Layer 5 of a small transformer language model trained on English Wikipedia (10 layers, counted from 0, width 128).
A neuron's activation on a vector x is squared ReLU(weights . x + bias), where the dot is the dot product.
The model reads these tokens: "ising" "." "\n\n" "=" "=" "F" "ir" "st" " People" "s" " Radio"

The vector x that enters this layer's MLP at each token. A number n stands for n times 0.064.
0 "ising": 6 1 2 6 -9 -23 -8 -14 -4 -11 -10 -2 0 4 24 20 9 -2 18 16 -8 -10 -1 5 7 -12 5 -2 -3 10 5 -17 0 0 -7 -9 5 -4 0 8 -1 -3 24 -3 -10 -6 -16 3 -21 5 -7 6 7 -14 -3 0 -8 -5 -10 -5 8 5 8 10 4 4 8 -13 -9 9 11 1 5 14 -4 4 -2 -9 -92 6 -2 -1 18 2 -15 -1 9 -2 3 0 8 8 5 -9 2 -3 -5 23 11 3 0 1 -5 7 0 0 15 0 -11 -9 2 8 16 -8 3 -1 0 43 -11 -5 -7 -14 -7 5 10 6 3 6
1 ".": -4 0 7 5 -2 0 -9 -3 -3 9 -14 -7 -2 -1 18 10 -10 -3 4 -1 4 5 -8 10 -11 1 15 11 8 2 -4 -26 -3 -2 4 -7 -5 -12 6 12 -5 1 0 -8 -14 0 -10 -1 -1 -15 0 -1 10 -1 0 12 -2 11 0 1 -1 1 -3 9 12 7 -9 2 -10 -7 7 -5 -5 -1 -3 4 9 22 -94 5 0 -6 0 9 3 1 -6 -2 3 9 -3 4 -12 -16 11 -4 0 -14 7 -1 11 2 8 2 0 3 10 1 1 3 -2 -6 29 -20 -1 8 -8 48 -1 6 -1 -5 -9 10 20 13 -5 0
2 "\n\n": -2 -2 23 0 -26 3 -4 -2 -1 3 -8 4 -9 0 12 11 -1 -5 9 -13 8 -3 -8 -2 -3 8 3 2 -5 8 2 -22 6 -9 -9 -3 0 -9 7 8 -1 -1 8 -5 -6 -8 6 3 1 3 4 9 15 8 -2 10 -11 12 0 4 -7 9 10 5 14 10 -3 -16 -10 4 5 14 -4 -14 -3 1 0 13 -93 7 -5 -3 -13 2 6 4 -4 2 -13 1 -11 -3 8 -9 16 3 -4 -11 9 8 2 -2 4 14 3 -19 6 0 -2 -1 1 -11 27 -17 -3 8 -10 46 -1 -1 5 -4 -5 23 -2 3 -1 0
3 "=": 9 -4 14 -3 3 -4 -7 1 6 -3 -6 7 4 0 21 16 4 -3 8 -16 -1 -4 -2 -9 3 -2 -1 -4 -3 6 -11 -29 1 7 0 -10 -1 -2 7 3 -7 4 8 -6 -6 3 10 6 -5 8 -1 10 13 13 6 3 -9 11 7 0 -1 5 -9 5 5 9 -5 -4 -1 -1 9 15 2 -17 -9 3 -6 12 -93 -1 -7 -13 -4 8 -9 -6 -2 -11 -1 -3 -12 -8 -4 -14 3 4 3 10 -7 8 4 -10 6 -1 15 -1 -2 16 9 -1 -2 -21 43 -2 6 2 -2 42 -1 -3 1 -7 1 15 -14 -4 1 -1
4 "=": 8 -3 12 -4 3 -4 -7 -1 5 1 -5 10 5 3 19 16 1 -1 9 -17 2 -3 -3 -6 8 3 0 -1 -2 4 -12 -29 -1 6 1 -9 -3 -3 6 2 -5 3 8 -7 -10 0 10 3 -7 4 2 8 15 15 5 2 -9 8 6 6 2 4 -5 5 3 11 -3 -3 1 -1 9 14 -2 -16 -13 4 -6 11 -94 -5 -3 -13 -5 8 -14 -5 0 -14 0 -4 -11 -8 -7 -13 3 -1 7 10 -12 9 5 -10 9 -4 13 2 -5 15 5 -4 -2 -22 44 0 7 7 2 38 -1 3 2 -6 -2 14 -17 0 0 0
5 "F": -2 8 6 3 -40 -13 -10 6 11 -8 -14 3 11 4 2 15 -14 1 4 -17 10 18 -2 -5 0 20 -7 3 8 -3 -6 -23 0 8 1 -9 -4 -7 -24 11 -1 4 1 8 -19 -9 23 2 -15 -8 18 -10 6 11 -2 0 -6 13 0 8 -3 -3 11 18 15 -2 9 5 -16 0 4 5 -17 -1 -4 -2 1 15 -76 -16 6 -10 17 21 -3 -6 0 -17 -6 -7 -16 -11 2 -6 6 -1 -12 9 13 7 -2 -2 6 11 3 -18 3 0 -22 -11 -1 -11 43 16 0 -5 20 33 12 18 3 4 -3 7 -5 5 -5 2
6 "ir": 0 -2 2 -12 -4 -3 -10 2 19 -16 -11 18 2 2 32 18 -12 -1 -9 1 0 -1 5 -10 4 14 -11 21 6 -14 -1 -22 -5 -8 -5 -13 1 -23 20 -1 -2 1 14 8 -20 -3 -1 -9 -23 -15 8 13 -6 -10 -4 11 7 -19 4 9 -3 17 0 30 13 -6 -11 7 1 -4 -7 1 -16 -2 -10 -2 -13 15 -74 0 2 4 20 -11 -2 3 -3 -9 -11 -2 -3 14 4 -9 -6 -3 13 21 -7 -5 -1 10 1 5 1 -22 4 0 -16 16 11 -6 40 2 18 -23 18 35 5 16 10 -1 0 6 -1 -4 -6 -6
7 "st": -5 7 -9 -12 -1 -9 -14 10 1 -14 -10 17 -9 16 20 20 -11 -4 3 -7 12 15 -10 -3 -9 17 0 18 6 -12 -7 -26 -2 6 -10 0 1 2 -21 5 0 -3 13 9 -14 -24 13 11 -11 -3 19 -1 7 -1 -3 -1 2 -11 8 4 -5 -13 7 31 -1 8 11 -9 6 -12 3 -1 -2 -8 -2 10 -19 13 -77 0 3 3 19 -1 -7 -4 -10 -8 -9 -3 -11 3 14 -23 -18 10 2 31 6 -5 8 14 0 -11 4 -4 -3 -18 -10 11 -2 8 26 3 10 -2 10 39 7 -4 -3 5 -3 2 7 7 -5 -5
8 " People": -3 -12 -12 0 -27 -23 0 -13 -13 -5 6 12 25 -7 19 12 8 -2 -11 -13 9 2 10 -11 -4 25 1 10 -15 -6 6 -27 8 -2 -17 8 -9 -8 6 2 2 6 10 -5 4 -13 3 10 -8 -1 -9 -8 2 -1 -12 5 5 -6 -12 -8 3 -5 -11 25 -7 -6 -7 5 -2 -7 7 12 -12 -8 -6 -5 10 7 -65 17 27 1 30 -6 -8 -3 16 1 -3 10 -14 -1 11 -3 -8 -18 -18 8 11 2 12 15 9 7 -21 -7 -12 20 -15 -20 -8 7 35 0 20 -11 3 41 7 13 -6 9 -1 -5 9 26 0 -1
9 "s": 11 2 17 0 6 -16 -5 -13 -18 -3 -2 12 0 18 24 15 6 -8 -3 -2 17 -12 -2 -5 0 15 4 16 -2 -11 -2 -30 9 -5 -11 13 -5 -3 13 -4 1 3 14 -9 4 -9 15 10 -11 2 -4 -5 2 -1 -10 1 8 -10 2 7 -25 -6 -9 32 -1 -1 2 4 -2 -4 2 2 -11 -14 -13 3 16 -2 -81 1 7 -4 32 2 -11 -12 3 -14 13 12 -10 -3 -1 -1 -17 -3 -4 8 2 -12 12 -3 5 4 -13 -2 2 9 -20 -11 3 5 34 1 -1 -6 -1 38 2 9 -1 7 7 -5 4 17 -2 -11
10 " Radio": -12 8 -12 0 -18 5 -17 -9 -5 3 -5 3 6 2 3 6 -5 -5 3 -10 14 -1 10 -11 12 6 -8 11 13 -2 -13 -32 -5 14 -6 -6 8 3 3 -7 2 10 10 -2 -9 0 4 3 12 -5 -12 -10 16 3 0 -9 -11 -7 5 16 -9 -5 -14 15 -13 5 -5 17 3 4 20 13 -7 -10 -12 14 9 1 -75 9 2 -1 10 1 -15 -23 9 -3 21 13 -8 -4 7 -5 -10 1 -10 40 15 -9 -2 11 -5 7 -1 1 11 -9 -30 -30 13 6 24 -10 14 -14 -1 39 -6 1 5 6 2 3 13 -1 10 -6

Each question shows the input weights of one neuron of the MLP. A number n stands for n times 0.0077.

n971 (bias -0.000): 4 29 -6 -7 2 5 0 12 -22 3 -2 13 -5 -30 -9 5 -11 -6 -8 -4 -9 15 2 -15 12 4 -1 -5 14 12 -1 -18 2 -9 -8 -11 -2 -20 7 7 -11 -4 24 -10 -16 -4 -22 3 -13 5 4 10 3 8 2 15 8 26 -21 -10 -34 -13 22 -10 8 -2 -6 18 -5 -5 -4 -10 1 4 8 4 29 5 16 0 -23 -12 17 15 6 -3 16 -14 2 -5 -26 -17 1 -3 -10 4 15 -10 -1 0 -5 19 5 -28 -4 8 11 -6 -7 -8 -3 -7 -4 9 6 -3 -16 7 -8 -12 1 10 -6 5 -2 -31 -17 3
It fires most on token 5 "F"

n262 (bias -0.007): -20 -31 -1 14 17 -20 2 -11 17 -3 15 18 3 0 -11 0 -1 14 12 -7 -2 -10 -22 -1 -16 17 -5 2 10 -22 -14 -6 -5 -21 6 12 -5 14 9 22 13 -23 1 0 -18 -18 8 26 -16 -5 11 11 10 5 -2 18 9 5 4 -16 -7 2 7 7 -6 3 -1 12 -2 -15 -18 12 15 -5 0 -9 -12 1 10 22 -12 -5 5 -15 -9 -5 11 -6 3 -15 -13 14 14 -25 5 16 -7 -2 -2 -16 22 16 -20 -15 7 20 -13 6 -22 8 1 21 -7 -9 16 9 -11 -19 29 -23 12 13 -37 -18 -10 1 11 -12
It fires most on token 7 "st"

n85 (bias -0.005): 4 11 9 -8 1 -5 -17 6 4 -17 -5 8 7 -12 -3 7 -15 3 -8 6 -11 21 -10 3 0 -18 12 -7 -2 6 4 -13 -5 -22 28 10 14 -14 -6 12 16 22 14 -5 -5 5 -7 -7 -13 5 -5 10 6 8 -15 -1 14 30 -30 6 0 -6 6 -14 14 -11 -15 -16 -1 1 -13 -6 -6 21 -2 -15 7 -25 12 5 0 -15 13 12 -24 17 -14 6 9 3 -6 -16 14 13 -6 9 19 -8 -4 2 -16 8 -2 -8 11 4 1 0 -10 3 -21 -2 -12 28 2 -8 29 2 2 0 15 0 -14 -3 -6 -34 -21 11
It fires most on token 5 "F"

n101 (bias -0.004): 8 -7 19 -12 -3 2 17 -14 -15 0 29 2 11 -3 -2 -1 4 1 -1 -10 8 -3 -29 -2 -6 2 15 -1 0 1 5 -1 -15 -7 -18 2 1 -8 -12 -10 0 -17 -2 5 -19 -10 -34 0 1 14 0 23 2 28 -1 5 2 12 -9 9 7 23 -3 -4 -5 3 14 7 4 1 -2 -4 7 -15 -4 28 10 -1 0 1 -3 1 -7 18 -1 10 -3 3 1 -9 -5 -2 -10 0 1 -17 6 1 -14 -13 7 -25 31 -15 13 18 -8 17 -11 7 2 -9 -4 1 -12 12 11 -10 -15 -2 2 5 -12 14 -6 -6 10 -10
On which token does it fire most, and how strongly? 4 "=", at about 1.3

n892 (bias 0.006): -9 16 9 5 -6 -8 -8 -10 -2 -16 -13 1 -2 -5 -13 2 24 -14 -6 4 -6 14 6 1 -1 -1 8 14 5 -6 -17 -8 0 15 11 -3 -1 0 2 27 7 7 10 -8 -15 4 8 1 -27 -11 -9 -19 6 17 -3 -16 -5 -2 13 10 -13 -1 2 -9 -18 7 1 -3 4 -12 -22 4 1 13 -14 5 6 -5 11 20 4 13 2 3 -1 -20 15 4 14 16 -18 -2 -13 13 -10 6 -20 -14 4 -23 -5 5 4 1 -30 0 -6 -5 -5 -21 14 -2 6 4 11 -11 6 4 4 17 10 -5 10 3 -10 11 -2 -11
It fires most on token 10 " Radio"

n80 (bias -0.011): 25 10 16 -13 5 -13 3 9 -15 -1 -25 -16 -8 -18 -2 10 7 10 -5 8 3 7 2 -2 14 -15 15 7 -6 16 6 4 5 -21 -11 -6 -16 -2 2 19 -15 3 -15 -7 -2 3 -2 0 0 -8 18 12 -1 -2 -15 -6 10 4 7 -13 9 -6 17 -3 18 10 12 -10 -11 4 -9 7 -5 1 -17 13 -6 -8 5 11 2 3 -3 10 8 5 -9 -1 17 15 -12 -14 -5 -4 12 -10 -18 -17 -18 7 -3 2 -1 2 -2 24 7 12 1 -11 1 -1 -7 -17 7 5 13 -4 5 15 6 -17 0 -8 -5 -15 -16 -7
On which token does it fire most, and how strongly? 1 ".", at about 0.25

n314 (bias -0.003): -14 13 1 4 -2 6 5 8 -4 -3 4 -5 -3 1 -4 7 -9 -19 8 11 -19 11 -11 -9 18 -3 3 7 3 -11 -5 1 -8 0 -2 -1 3 -18 7 5 -12 14 -2 8 1 -2 0 -1 2 -4 -9 -3 1 1 12 -10 9 10 -10 -1 -13 4 23 -12 12 -1 10 12 -2 8 -26 -5 -12 5 2 -1 -4 1 6 1 -7 -1 7 2 -19 2 17 0 -3 2 -17 -6 -2 4 23 3 4 -5 -8 5 -19 9 10 -12 -5 9 -1 -5 -8 -10 -7 -1 -5 11 8 11 -9 0 0 10 17 -1 3 -3 -20 -11 0 -10
It fires most on token 5 "F"

n552 (bias -0.001): 8 -4 -5 -16 -1 5 14 -7 2 7 36 2 42 -9 3 -10 -2 -21 1 -17 -7 -18 -8 20 20 20 -11 16 -1 9 -20 0 23 0 16 -21 14 8 -18 26 12 -14 14 29 -16 -14 1 -17 -19 -9 11 3 -6 7 -13 43 -8 4 13 10 -14 -3 14 -8 18 -11 10 3 -15 -1 -6 12 -5 6 -14 0 -4 -7 8 -10 1 -4 2 -12 -8 10 6 -11 0 -11 -30 10 22 -8 11 14 -3 -11 -19 16 -13 -22 7 4 -20 10 18 -5 -24 -14 -8 4 -3 16 -5 16 6 -27 -5 -21 -6 14 -19 17 -8 -26 27 -6
It fires most on token 5 "F"

n449 (bias -0.012): 7 -16 20 5 14 -8 13 -8 -21 -4 -3 -4 12 -29 -2 2 6 -7 6 -6 -11 -3 -10 6 -1 -14 8 -22 -6 22 -14 8 -16 -9 -3 -11 8 -1 -30 -9 -10 15 13 23 -33 15 -18 0 -20 17 21 18 -4 32 6 9 -8 18 -38 -19 -6 11 14 -5 13 -1 6 -13 -3 4 -2 19 19 -7 8 -7 3 10 6 23 -6 14 -14 -6 -2 13 -14 29 -3 -12 -47 -5 2 -11 5 3 1 -28 20 11 -4 -6 -1 -4 11 5 10 1 -19 -3 -3 16 -9 -10 -16 13 0 5 28 -24 13 -1 0 20 4 -23 12 -13
On which token does it fire most, and how strongly? 2 "\n\n", at about 2.7

n383 (bias -0.015): 16 -15 -8 -1 14 8 -17 -20 -7 -13 6 45 10 -1 -12 17 -23 -27 2 24 -46 -6 -11 -22 -15 1 23 17 8 -5 -5 -4 28 8 -28 0 -20 1 19 -6 6 4 17 26 -2 1 2 -2 -15 25 8 18 20 9 -27 -5 -8 10 6 -3 5 -24 4 -10 8 -20 -14 -5 14 -6 -9 5 11 -16 -36 19 -17 16 9 31 -8 10 -1 -16 -28 9 -5 -20 11 -7 -31 8 -1 5 20 -4 7 -39 11 12 -23 1 0 16 -12 35 -16 -6 -2 6 18 -11 -1 -16 29 57 -11 -15 19 -2 23 21 -10 -8 -11 -1 19 -44
It fires most on token 4 "="

n884 (bias -0.005): 3 -5 -8 7 13 -5 -8 -11 -11 15 25 11 19 4 -3 9 7 -17 -4 -6 -20 21 -27 3 7 -3 20 5 28 -2 -25 5 2 9 -11 -1 -10 -15 4 10 -5 11 -4 -17 -30 11 -6 10 -16 -2 15 8 8 12 20 -4 0 5 1 -10 6 -37 6 -6 12 19 -9 -7 18 21 2 9 -1 -3 -18 11 -3 1 0 -15 -15 -4 -1 11 -10 6 8 11 5 2 5 9 7 -9 -23 -13 15 -4 -2 -5 14 -10 11 2 11 14 -8 11 -12 0 0 -10 -1 14 6 25 22 -8 -5 4 10 8 -25 -6 -32 9 -11 -8
Its two highest activations, in order, are on tokens 4 "=", 3 "="

n692 (bias -0.007): 8 -13 6 -6 1 -3 7 -19 -20 10 10 14 13 29 -4 -11 -3 26 19 -7 2 7 -25 19 -1 -17 0 4 7 2 1 2 -18 -31 -7 8 7 -1 9 16 5 -14 17 -13 -15 -10 -11 1 -34 13 14 26 0 37 -11 22 17 11 -11 5 6 13 27 -6 28 1 11 -20 4 26 -4 5 6 -10 -25 25 -2 -14 8 12 10 33 -13 6 -2 27 5 3 -2 -10 13 -20 11 3 12 -3 -15 -7 -19 -9 -11 36 11 -20 6 4 -8 -16 -36 11 0 -5 -6 2 -15 19 23 -14 -7 13 14 5 -9 15 -31 12 -14 1
It fires most on token 2 "\n\n"

n297 (bias 0.007): 6 -10 9 -5 6 0 -16 -8 22 2 -5 4 -13 -31 -17 -18 -24 15 18 -2 0 15 -9 20 2 -17 10 -14 7 14 7 -3 -4 -5 5 -8 13 12 -4 -5 5 10 -21 4 7 3 -44 -29 -3 3 -8 4 -19 14 -6 10 -10 9 10 12 3 14 10 2 12 -1 17 -14 -2 -8 0 -8 -13 -1 -11 -7 10 5 4 9 -2 -18 -16 7 -6 5 7 16 -6 -4 -12 -4 -14 1 8 -6 -11 -38 13 22 -6 12 18 -3 19 -8 17 15 16 -6 -18 -17 15 -12 9 4 31 -11 21 15 9 -10 7 18 -5 7 -9 28
On which token does it fire most, and how strongly? 1 ".", at about 1.1

n334 (bias -0.014): -14 -8 6 -22 14 1 32 -15 2 -8 -9 31 1 1 -25 -8 -18 28 -21 -1 2 12 -4 5 -13 14 -31 4 2 27 6 -17 1 -2 -2 -4 -1 -11 7 1 7 -8 8 21 -21 -5 14 31 -13 -9 28 -1 -19 7 -21 21 -4 6 4 15 -5 21 -12 5 10 -21 10 1 -3 9 -12 -6 11 5 -30 33 -21 11 9 12 -6 28 -18 4 14 10 3 5 6 -14 15 5 -8 11 -5 4 19 -7 -7 -4 12 -14 14 7 -9 -3 -5 -8 -15 -9 -11 -17 -2 -19 26 -4 11 -11 -2 -20 7 -6 -22 -14 -8 -31 -7 7
It fires most on token 6 "ir"

n522 (bias 0.004): 16 -11 -10 14 -16 -13 22 -10 -10 -9 -3 -17 16 -18 0 -8 2 -10 9 9 8 7 -6 -1 5 5 23 5 -12 -6 -13 -11 -16 -3 11 4 9 5 -21 18 8 -3 7 17 2 -15 -13 -10 22 -12 -4 -19 23 1 9 12 3 -12 6 13 0 -15 -15 -10 -26 -8 -1 6 -3 -8 -6 21 20 -7 -10 2 19 -8 16 7 0 23 1 4 -3 -4 3 13 -6 20 -4 7 7 1 -10 -17 -1 8 -21 -19 19 -2 -12 5 -25 -1 11 7 15 5 4 20 0 -12 10 -4 24 2 24 -19 -4 2 -2 5 0 15 5 4
On which token does it fire most, and how strongly? 8 " People", at about 2

n834 (bias -0.001): 19 16 -2 -23 28 -4 5 -10 -35 5 -7 4 -11 2 -15 -12 11 7 -2 -1 1 -5 -22 -2 11 -1 -1 9 -5 -6 -14 -6 23 10 20 -4 9 -4 5 -6 -2 -20 21 -9 21 6 10 -9 -16 -10 10 -1 13 -2 -8 -8 33 0 13 -5 -2 -19 6 -8 -7 1 15 2 14 3 -21 -13 -2 22 0 -10 -15 1 0 24 -23 1 -15 9 11 -23 7 6 9 6 -5 19 -3 5 7 14 7 -1 13 -2 -17 22 4 -35 -30 10 3 8 -31 -5 -7 -9 -7 -13 17 -2 3 2 2 17 21 11 2 1 -7 -22 -16 -1
On which token does it fire most, and how strongly? 9 "s", at about 0.35

n56 (bias 0.001): -1 4 3 -3 -14 -7 10 -2 -7 -5 -10 -11 -3 -2 7 -1 5 -12 10 14 12 1 7 1 -5 3 2 -7 -16 -5 -12 -15 13 -3 -3 -12 16 2 -4 9 -1 -1 -4 -9 9 -6 5 3 5 2 3 -5 3 4 -2 -13 -6 -8 0 1 -4 3 -4 6 -6 -21 5 5 4 -18 -2 -8 -7 9 5 -1 11 12 11 10 -5 -3 16 -14 -9 -8 9 -15 8 10 -11 2 -10 -13 -16 -1 9 7 -9 -8 -4 16 6 2 -8 -7 9 -10 -5 -7 8 27 -28 1 11 -10 1 3 1 2 -11 10 27 -14 0 -11 5 -2
Its three highest activations, in order, are on tokens 10 " Radio", 9 "s", 8 " People"